Layer 12 of a small transformer language model trained on English Wikipedia (16 layers, counted from 0, width 64).
A neuron's activation on a vector x is GELU(weights . x), where the dot is the dot product.

Input weights of the MLP neurons that the questions are about. A number n stands for (n - 500) times 0.0036.
n15: 405 515 564 431 581 478 464 376 506 662 368 356 411 408 427 513 578 617 598 563 378 773 557 548 568 560 608 458 497 407 497 520 573 339 509 511 512 519 409 361 453 480 542 372 498 555 291 507 454 543 469 461 621 503 465 354 517 404 365 512 537 667 222 308
n20: 703 531 437 489 777 681 361 675 604 343 543 519 420 528 534 684 552 621 629 403 378 604 530 482 749 476 453 484 523 724 557 783 456 637 495 683 387 534 280 592 496 576 728 455 411 357 602 469 488 641 337 289 390 483 533 460 402 609 614 617 803 753 389 485
n22: 468 464 484 540 484 555 337 516 669 471 546 493 599 357 545 445 657 639 496 588 522 430 641 482 495 482 536 553 480 524 608 772 151 162 636 334 712 816 568 549 392 417 339 575 507 464 338 694 545 557 585 467 747 519 420 250 462 360 291 580 531 481 370 799
n28: 465 392 617 500 303 537 663 447 408 618 240 368 589 785 534 527 505 286 519 550 395 550 357 459 597 636 570 618 424 458 545 446 536 509 773 493 597 590 527 416 539 283 505 528 628 597 624 521 505 550 787 741 474 499 526 557 580 588 606 488 525 365 485 516
n30: 602 562 460 658 511 400 661 749 602 459 625 566 739 486 517 478 561 672 557 561 515 517 439 403 512 596 558 436 603 608 512 400 511 395 619 324 447 497 601 558 689 369 293 447 450 541 669 638 602 510 616 283 417 371 408 361 389 494 430 392 523 524 484 469
n48: 418 730 473 577 631 466 699 483 503 123 559 622 702 315 510 464 549 563 493 265 568 477 564 674 620 580 351 347 653 434 691 543 457 317 617 653 492 627 607 321 567 484 488 269 580 332 295 610 635 458 489 283 354 371 446 491 316 480 363 426 553 382 697 479
n66: 340 307 499 416 410 347 600 368 462 673 608 553 426 649 378 389 446 274 540 552 284 382 448 451 677 520 338 459 826 336 565 786 537 367 628 443 535 480 524 430 538 636 528 546 538 519 457 480 513 601 777 472 596 544 773 790 325 601 459 585 474 527 302 447
n75: 702 471 396 539 309 323 584 565 533 571 664 275 760 396 567 543 492 518 508 748 631 580 447 446 449 870 556 521 522 557 436 482 606 235 675 500 700 593 430 432 375 384 283 568 483 695 573 586 570 414 565 414 560 281 466 410 479 360 498 772 400 632 578 721
n80: 527 652 522 668 552 385 480 625 709 172 626 625 675 421 602 781 545 411 333 468 427 403 354 549 468 466 503 529 441 529 685 432 511 453 459 560 472 588 445 446 755 315 664 440 701 367 600 653 633 671 531 351 359 490 538 497 563 494 425 464 555 872 484 446
n81: 291 349 694 606 666 527 588 318 628 486 467 659 476 677 704 480 564 607 633 621 461 656 252 537 554 421 599 443 533 342 699 377 427 578 499 706 567 245 490 555 462 384 556 168 657 550 285 578 509 268 323 290 468 538 488 432 212 519 518 753 599 512 413 443
n84: 558 509 555 564 342 665 378 714 420 687 621 626 447 433 424 375 659 607 393 712 571 546 386 671 501 609 607 608 613 497 122 555 588 679 702 392 451 547 442 540 378 391 675 470 427 701 464 421 644 438 546 583 678 300 287 448 460 354 458 484 607 417 566 659
n85: 428 541 543 314 239 491 639 680 523 427 358 574 632 461 790 533 561 570 487 594 506 317 567 455 701 432 520 436 484 628 423 471 713 348 360 632 323 669 588 688 579 314 707 274 659 672 384 509 584 478 656 558 694 525 333 669 497 636 537 450 611 428 519 669
n88: 395 521 451 421 361 479 707 352 390 324 478 553 378 450 534 561 606 370 643 579 574 548 418 313 717 484 341 461 637 624 447 586 404 637 488 520 538 502 520 559 644 390 619 199 374 622 532 401 724 426 665 354 335 421 340 582 583 601 731 430 463 526 383 332
n91: 684 323 562 539 611 566 783 420 562 532 553 252 729 458 637 532 580 617 533 449 497 443 557 300 496 489 508 508 603 459 482 420 645 623 573 365 703 574 553 492 549 479 365 341 598 505 393 516 437 595 391 453 197 470 653 358 529 431 437 482 466 662 429 621
n94: 651 512 298 364 328 443 308 527 569 349 299 853 400 710 439 634 538 208 637 615 584 714 239 180 607 652 112 470 587 633 541 672 639 437 765 503 483 410 154 441 777 392 528 279 738 291 599 423 524 533 492 485 423 415 516 371 463 486 599 467 716 684 232 565
n97: 495 286 499 874 386 412 434 675 592 500 376 268 418 431 599 580 780 508 569 753 564 336 433 381 436 603 370 672 609 608 478 534 580 597 495 525 511 727 568 319 441 604 402 490 562 365 534 372 356 284 507 461 611 333 603 602 524 389 390 624 600 512 593 559
n101: 515 647 412 758 552 374 521 646 526 573 641 404 396 520 447 525 560 683 382 263 570 443 532 386 612 442 424 582 508 557 465 701 349 638 562 460 597 441 507 679 410 512 414 355 280 576 502 596 506 608 410 584 600 372 398 462 311 459 243 214 581 479 480 538
n117: 371 439 430 523 326 600 651 335 616 415 369 718 493 691 614 583 569 582 475 527 461 426 636 707 651 576 434 372 497 329 481 453 493 361 441 656 388 614 582 449 422 463 487 483 694 530 530 631 405 471 581 580 759 468 260 631 391 694 591 510 767 706 491 680
n157: 440 573 276 462 539 524 448 358 538 365 544 380 561 690 463 408 426 591 467 383 622 449 645 624 651 589 451 369 434 603 664 515 407 363 491 545 580 273 442 579 570 505 702 585 481 583 417 558 579 514 513 709 360 462 393 445 473 588 533 619 640 773 414 457
n160: 339 543 463 601 532 551 712 426 418 372 361 616 505 474 304 445 489 428 690 563 661 666 490 414 481 671 520 449 273 485 653 512 418 294 216 553 685 520 495 349 719 698 607 637 483 410 350 628 329 376 381 389 464 470 511 268 535 281 461 599 484 567 306 516
n173: 342 552 757 473 405 571 262 716 360 659 494 470 846 448 400 731 459 405 287 499 468 331 512 326 405 432 211 698 511 377 501 615 202 443 573 426 363 492 670 602 584 354 488 483 438 680 505 418 626 518 521 330 512 550 571 461 355 477 467 715 443 547 279 602
n176: 325 485 432 451 489 418 489 524 339 709 820 647 620 663 333 436 536 591 516 448 686 420 548 427 565 808 534 724 413 614 498 854 341 596 562 508 606 584 478 682 537 376 651 582 441 525 557 589 576 451 538 250 786 654 523 518 571 505 529 591 553 318 468 534
n178: 552 346 361 557 373 539 349 260 434 495 709 652 611 526 462 644 673 546 347 796 609 543 381 305 416 577 310 476 441 633 458 543 500 577 521 619 470 433 444 648 646 520 422 360 434 675 597 547 701 174 525 387 482 348 572 611 437 565 424 747 484 511 576 580
n190: 510 557 513 464 463 762 665 473 385 619 692 628 432 558 590 531 413 840 668 572 312 721 688 423 381 758 465 257 462 458 463 481 670 455 232 658 566 552 485 474 579 480 483 565 519 574 423 675 566 614 507 632 440 448 446 367 452 494 728 397 588 422 528 636
n194: 606 514 324 706 782 664 728 546 368 481 362 519 745 551 367 404 624 509 380 546 549 387 474 247 328 712 425 563 451 475 644 687 576 398 734 492 566 394 583 350 633 562 378 213 600 527 578 534 489 409 463 415 643 599 540 409 401 516 441 506 373 584 557 485
n206: 765 687 690 567 408 405 747 562 529 582 459 294 769 427 485 252 562 451 436 392 562 475 513 555 553 492 515 635 422 572 369 442 359 323 598 504 509 450 369 514 450 576 587 521 428 608 533 295 579 675 396 334 522 346 443 470 374 485 579 335 411 616 582 369
n227: 472 357 609 500 610 533 493 477 601 378 669 344 637 188 457 468 441 531 652 549 513 465 561 329 554 680 377 514 460 461 538 493 344 570 501 481 549 695 582 574 387 444 292 563 387 407 614 569 628 315 451 498 697 481 415 209 157 662 563 532 178 655 768 497
n234: 458 699 766 538 514 532 623 520 381 151 376 591 501 433 798 370 765 599 535 206 501 511 302 254 625 792 787 359 465 549 499 473 714 606 661 484 468 470 509 777 813 573 705 382 128 338 561 426 385 549 595 401 134 277 472 30 118 374 501 585 643 408 427 640
n238: 477 599 684 723 637 527 465 465 639 417 494 519 565 551 459 606 537 434 510 448 594 554 390 598 535 406 623 416 486 441 647 401 316 625 300 406 510 489 508 608 565 409 737 516 474 344 241 548 540 528 372 340 435 511 478 285 479 492 208 410 688 661 346 336
n239: 717 507 367 286 402 663 487 421 694 502 642 367 456 697 832 424 516 372 538 444 379 486 755 582 540 609 347 724 603 441 436 683 463 452 337 505 341 577 513 500 392 554 491 431 594 479 478 437 641 613 725 373 597 436 487 456 538 251 479 452 696 613 459 657
n240: 316 634 898 721 524 517 540 412 713 638 429 458 128 353 387 502 410 308 503 848 681 440 512 375 705 679 254 713 713 670 456 328 531 313 684 606 616 468 600 546 445 534 564 122 678 539 386 328 457 572 782 364 419 488 529 379 494 504 518 455 637 293 232 384
n248: 593 611 423 412 790 584 292 613 547 585 288 477 457 428 678 383 700 581 512 390 623 472 596 521 420 834 659 520 603 766 464 587 504 465 526 630 642 461 584 440 384 361 407 576 580 683 539 500 531 447 626 675 651 384 443 537 288 273 579 446 687 450 419 704

Each question shows a token from some text and the vector x that enters the MLP there. A number n stands for (n - 500) times 0.0067.

"4": 344 648 359 521 594 365 510 415 674 555 534 724 445 423 479 324 480 525 601 439 396 428 571 483 603 397 709 603 315 447 613 479 551 533 520 417 437 495 651 525 494 577 273 437 567 421 494 346 640 323 684 275 282 664 324 709 661 626 373 536 384 483 824 399
The most active neuron and its activation: n48, at about 4.9

"9": 400 726 372 421 595 474 572 520 699 631 499 483 352 323 375 562 360 293 501 349 368 503 657 443 383 269 679 585 289 385 617 437 630 542 541 520 419 357 572 707 365 567 367 473 450 390 488 378 629 620 635 429 336 558 301 855 626 545 433 658 574 406 651 582
The neuron with the highest activation: n239

" P": 519 654 324 421 678 212 467 499 578 609 520 674 426 596 315 678 415 391 769 418 422 424 422 422 236 516 702 479 409 321 512 310 540 569 709 562 346 373 573 459 448 434 367 566 556 585 585 305 595 536 265 324 334 599 471 646 752 708 443 551 561 546 473 654
The three highest activations, in order: n94, n80, n81

" town": 422 827 399 458 475 320 569 400 547 586 422 587 463 406 347 466 317 509 518 286 442 515 614 602 425 219 673 552 288 535 662 368 427 580 405 401 503 521 571 653 448 558 168 621 522 508 531 436 459 530 302 490 509 637 462 610 649 611 390 714 488 551 719 510
The most active neuron and its activation: n101, at about 0.52

"ice": 459 820 401 362 475 422 451 189 522 678 520 528 396 386 440 572 527 424 545 483 539 419 623 528 496 255 699 570 345 691 722 530 484 481 462 390 507 517 588 472 345 664 120 625 542 588 623 415 359 409 433 496 373 500 431 540 680 584 434 563 494 578 580 464
The most active neuron and its activation: n22, at about 1.1

" played": 551 669 586 397 523 377 518 250 534 619 490 496 396 246 427 610 427 484 695 340 396 488 484 534 439 368 819 550 290 490 552 429 583 317 508 390 492 511 588 660 308 459 319 756 696 481 506 408 710 385 413 495 498 597 230 431 663 602 508 609 551 490 675 469
The most active neuron and its activation: n227, at about 3.4

" |": 489 788 532 483 541 466 527 367 525 652 354 587 398 482 444 519 441 485 695 422 345 524 504 470 429 329 618 526 409 445 564 418 751 608 568 481 500 337 660 585 392 443 348 555 480 387 609 356 570 476 384 500 351 553 108 719 618 617 542 509 411 387 697 552
The neuron with the highest activation: n28

" Ri": 431 780 310 544 596 356 315 452 507 472 483 751 411 399 396 522 275 465 611 477 422 365 569 635 390 291 553 573 568 462 646 410 519 592 468 418 456 377 679 529 439 487 161 548 467 451 572 562 610 429 427 374 301 495 422 640 658 740 620 622 534 412 591 657
The neuron with the highest activation: n48

"es": 496 869 482 503 499 456 541 403 583 624 350 402 409 343 430 480 524 458 602 450 539 375 491 433 105 443 484 598 254 382 611 496 750 448 444 458 421 552 471 598 436 563 338 497 708 497 614 396 558 465 421 446 305 569 577 751 629 704 536 573 353 375 603 509
The neuron with the highest activation: n194

" Sal": 529 739 262 356 396 471 441 514 504 584 364 732 515 440 271 505 245 476 447 429 541 426 561 517 464 432 537 538 491 474 640 384 528 591 426 518 465 431 631 605 355 538 156 550 607 456 554 549 609 424 362 320 322 561 520 788 553 670 633 671 481 340 705 607
The three highest activations, in order: n178, n48, n173

" Red": 582 755 376 529 371 118 419 453 549 701 462 601 480 453 323 511 511 432 527 436 576 448 490 561 481 268 585 604 437 566 602 404 553 618 402 521 439 447 714 541 422 465 163 777 541 322 603 350 518 341 494 464 315 469 431 677 480 695 689 618 540 507 587 502
The neuron with the highest activation: n97

"L": 570 769 410 413 597 201 481 463 681 491 468 575 491 438 427 565 503 430 515 410 476 558 557 357 407 106 630 570 383 600 723 441 580 600 509 429 506 383 550 632 382 513 149 520 619 583 398 493 442 631 317 572 259 577 490 714 551 632 393 502 496 426 656 548
The two highest activations, in order: n101, n91

",": 515 700 490 407 433 298 423 360 497 501 425 568 500 408 420 472 370 483 446 539 351 431 370 376 402 407 611 673 379 500 569 354 673 616 559 490 545 395 550 576 439 513 345 716 614 501 598 250 507 475 483 613 504 761 193 637 636 524 448 527 481 453 769 698
The most active neuron and its activation: n28, at about 2.2

"8": 523 762 479 382 568 319 573 453 714 603 478 575 449 367 375 428 524 435 551 355 284 687 591 513 301 190 756 553 359 424 663 202 594 696 530 304 487 450 633 641 477 555 337 577 667 488 515 381 463 606 371 454 385 560 283 687 514 505 391 542 479 540 578 577
The neuron with the highest activation: n238

"t": 658 750 334 533 466 198 369 404 475 531 409 659 544 390 369 517 493 519 404 420 598 429 503 434 418 431 524 615 398 471 620 559 562 522 498 397 334 614 572 553 378 549 207 591 746 225 692 326 509 441 376 451 450 597 492 701 676 519 399 542 538 478 700 634
The most active neuron and its activation: n97, at about 3.5

" she": 434 769 512 454 621 462 567 249 752 474 427 635 491 413 415 355 491 413 616 459 293 600 461 545 536 404 754 581 321 340 421 468 489 408 404 444 424 369 522 579 590 622 228 683 530 464 465 409 548 478 427 444 387 631 289 593 730 538 574 615 515 455 605 627
The neuron with the highest activation: n160

" He": 515 660 439 429 587 462 492 200 704 522 425 623 337 338 539 461 411 485 627 477 246 573 419 448 603 256 661 556 388 404 433 427 521 398 439 342 293 454 681 618 499 523 231 602 528 549 489 452 616 554 430 412 429 644 311 536 803 599 661 660 581 450 723 585
The neuron with the highest activation: n117

"bb": 635 569 328 516 470 262 534 346 743 530 461 638 516 383 485 462 549 468 461 504 549 531 505 387 367 331 601 754 446 522 511 374 466 494 488 380 372 502 589 567 531 463 78 642 638 371 640 418 630 555 364 367 339 551 555 631 578 745 468 533 464 321 647 658
The neuron with the highest activation: n30

" season": 536 775 531 392 574 311 516 294 587 545 433 543 434 341 455 417 346 459 636 406 498 656 481 554 433 230 695 527 165 548 641 489 532 581 493 323 536 381 645 567 421 617 198 576 563 463 410 345 683 519 365 457 419 564 374 469 551 598 522 631 595 615 674 561
The most active neuron and its activation: n238, at about 2.1

"ta": 500 672 509 443 494 323 547 513 607 516 503 429 349 360 334 594 424 494 613 346 435 435 597 469 276 452 514 592 447 509 591 313 523 551 506 309 391 422 736 564 352 568 109 572 720 487 616 440 386 521 379 518 302 599 574 744 688 633 510 562 471 366 641 697
The neuron with the highest activation: n91

"2": 517 729 388 406 621 250 472 576 543 706 362 478 285 324 480 471 414 287 672 494 204 590 622 489 376 275 644 576 331 471 480 502 706 592 533 431 456 452 711 605 233 702 481 461 475 448 555 275 554 519 423 364 341 661 378 594 678 581 346 703 528 564 595 615
The three highest activations, in order: n15, n20, n239

"ach": 602 693 460 544 463 280 533 374 652 561 410 582 469 386 322 390 461 550 461 457 533 507 593 379 412 438 590 634 488 565 446 286 754 593 597 358 479 438 542 570 403 588 108 616 570 400 620 447 599 449 431 424 426 428 410 762 531 648 507 478 332 460 559 724
The two highest activations, in order: n75, n30

"\n": 417 703 574 522 542 378 517 345 582 639 409 685 503 499 487 472 578 379 673 347 305 524 479 521 447 397 624 456 457 326 592 400 474 536 566 578 521 453 457 517 450 563 193 531 612 452 371 424 629 501 376 465 422 656 173 576 487 667 578 710 545 491 599 564
The neuron with the highest activation: n81

"0": 568 629 319 482 539 116 459 530 669 699 459 512 369 389 476 386 666 354 579 530 322 540 648 464 250 379 754 676 275 554 585 419 573 746 604 311 408 457 650 617 391 693 365 452 594 382 383 313 517 597 542 433 357 611 397 539 726 539 391 678 463 390 568 539
The two highest activations, in order: n97, n91

"1": 551 598 291 445 558 337 448 580 651 571 440 535 365 346 465 536 465 301 697 448 274 391 686 478 361 159 642 694 301 520 572 492 605 522 661 403 339 412 662 479 353 696 450 452 483 547 463 300 567 508 480 341 288 635 416 620 773 699 300 743 595 473 620 590
The three highest activations, in order: n20, n239, n97

".": 475 700 398 464 496 376 426 372 508 448 368 745 486 275 408 426 592 360 653 432 331 546 572 377 573 426 774 588 492 411 411 567 564 483 663 539 281 409 575 523 332 694 344 625 551 564 568 443 666 507 382 373 388 458 371 507 864 339 455 648 573 347 539 690
The two highest activations, in order: n84, n234

" came": 523 592 401 309 565 562 580 193 503 595 474 539 520 359 419 498 475 482 686 407 469 491 460 395 452 542 731 508 216 569 520 392 550 329 445 335 508 390 585 630 337 448 285 710 614 403 526 516 768 419 446 496 494 748 298 533 861 535 512 611 608 365 656 500
The most active neuron and its activation: n176, at about 2.6

"7": 511 625 393 435 625 502 455 578 601 673 429 552 432 265 405 552 401 348 562 335 332 604 728 487 169 256 644 546 347 408 674 509 617 636 518 522 420 302 591 625 462 600 428 557 500 410 414 290 628 554 515 240 407 705 328 778 542 524 378 766 538 509 522 509
The neuron with the highest activation: n173

"s": 509 843 530 409 588 379 582 294 564 483 371 534 494 451 322 475 368 467 560 387 379 546 578 512 367 356 672 568 279 557 633 529 548 535 521 352 473 348 550 661 510 591 219 546 692 520 386 443 548 554 392 434 375 520 319 572 654 516 367 602 554 640 638 563
The most active neuron and its activation: n238, at about 2.3

" hit": 522 709 301 376 530 386 594 195 615 537 438 488 514 311 315 489 589 479 561 427 375 464 568 616 423 503 875 513 448 522 509 373 508 410 623 395 524 535 574 609 313 398 255 789 576 486 538 440 780 519 425 432 429 623 386 453 586 474 341 715 526 351 619 536
The three highest activations, in order: n22, n75, n248

" would": 556 632 578 404 497 544 373 248 495 488 436 647 482 383 525 435 508 372 632 360 450 514 534 357 514 285 875 529 392 588 343 542 546 437 461 320 470 403 584 507 477 546 342 729 715 523 508 568 688 549 312 543 491 627 173 591 693 501 463 620 541 448 465 537
The two highest activations, in order: n22, n248

" stop": 418 775 385 424 451 405 460 331 449 488 402 571 468 192 373 463 577 431 765 412 430 438 640 576 502 495 867 585 320 545 645 544 453 344 552 424 590 477 575 600 285 448 325 743 639 529 560 484 563 468 285 365 539 570 325 557 547 434 467 625 482 462 645 516
The most active neuron and its activation: n22, at about 6.3

" Brisbane": 448 728 533 396 471 297 489 528 731 641 418 524 418 374 446 479 426 354 598 397 440 403 547 542 451 244 569 532 310 548 634 325 595 682 454 362 475 477 670 520 394 472 116 649 608 499 673 451 584 416 290 518 342 562 460 588 639 678 488 613 510 452 825 485
The most active neuron and its activation: n227, at about 2.5

" the": 491 678 443 427 492 338 475 484 631 592 503 629 450 574 440 481 465 313 595 387 491 416 585 430 429 320 708 544 314 468 597 338 550 627 484 514 458 384 555 507 473 486 138 558 608 563 606 481 466 452 434 571 449 555 180 731 505 673 539 762 563 461 639 439
The neuron with the highest activation: n117

" W": 679 733 379 424 500 108 350 343 588 454 517 825 534 496 452 517 329 376 601 440 511 442 456 424 417 302 566 620 382 674 576 466 665 525 353 340 483 370 587 591 366 479 265 615 667 434 585 459 608 544 475 441 285 546 406 649 586 795 501 517 597 537 487 502
The three highest activations, in order: n94, n80, n30

" in": 537 677 311 311 573 495 555 467 439 535 422 625 318 579 511 480 311 336 618 380 416 439 619 458 445 496 913 492 394 418 592 303 574 436 528 453 629 437 488 560 376 506 263 612 547 488 522 373 608 462 431 545 406 610 226 849 574 514 532 638 512 468 749 495
The two highest activations, in order: n248, n28

" Australia": 373 735 619 348 522 274 558 456 663 655 419 505 529 388 391 499 373 293 576 456 314 485 514 458 498 187 535 510 314 451 542 425 593 689 574 409 449 427 580 584 318 539 186 640 583 530 585 459 591 496 194 567 321 621 542 729 601 679 471 643 474 464 742 562
The three highest activations, in order: n227, n173, n28

" students": 554 828 580 513 498 427 470 269 447 574 386 669 413 309 356 548 467 495 409 444 402 347 422 516 337 404 631 509 202 492 540 474 628 535 455 494 494 500 578 770 352 574 247 565 767 537 472 297 471 520 352 513 432 582 478 522 669 720 461 626 471 512 614 559
The neuron with the highest activation: n178

" Bobby": 546 758 412 579 512 202 482 413 458 451 370 523 460 378 483 466 477 435 442 492 334 443 428 464 455 372 748 528 394 492 477 434 568 681 456 446 548 596 617 607 388 540 180 748 683 376 636 270 561 413 398 393 385 523 469 682 547 503 605 646 442 423 769 692
The three highest activations, in order: n97, n75, n227

"r": 544 833 237 450 614 393 518 326 553 546 404 681 498 477 454 525 426 390 599 577 472 438 511 374 250 323 492 548 345 414 619 457 544 502 542 301 355 414 580 487 562 597 211 654 632 477 615 372 428 534 294 408 464 534 535 767 619 590 506 566 448 488 601 688
The three highest activations, in order: n194, n94, n178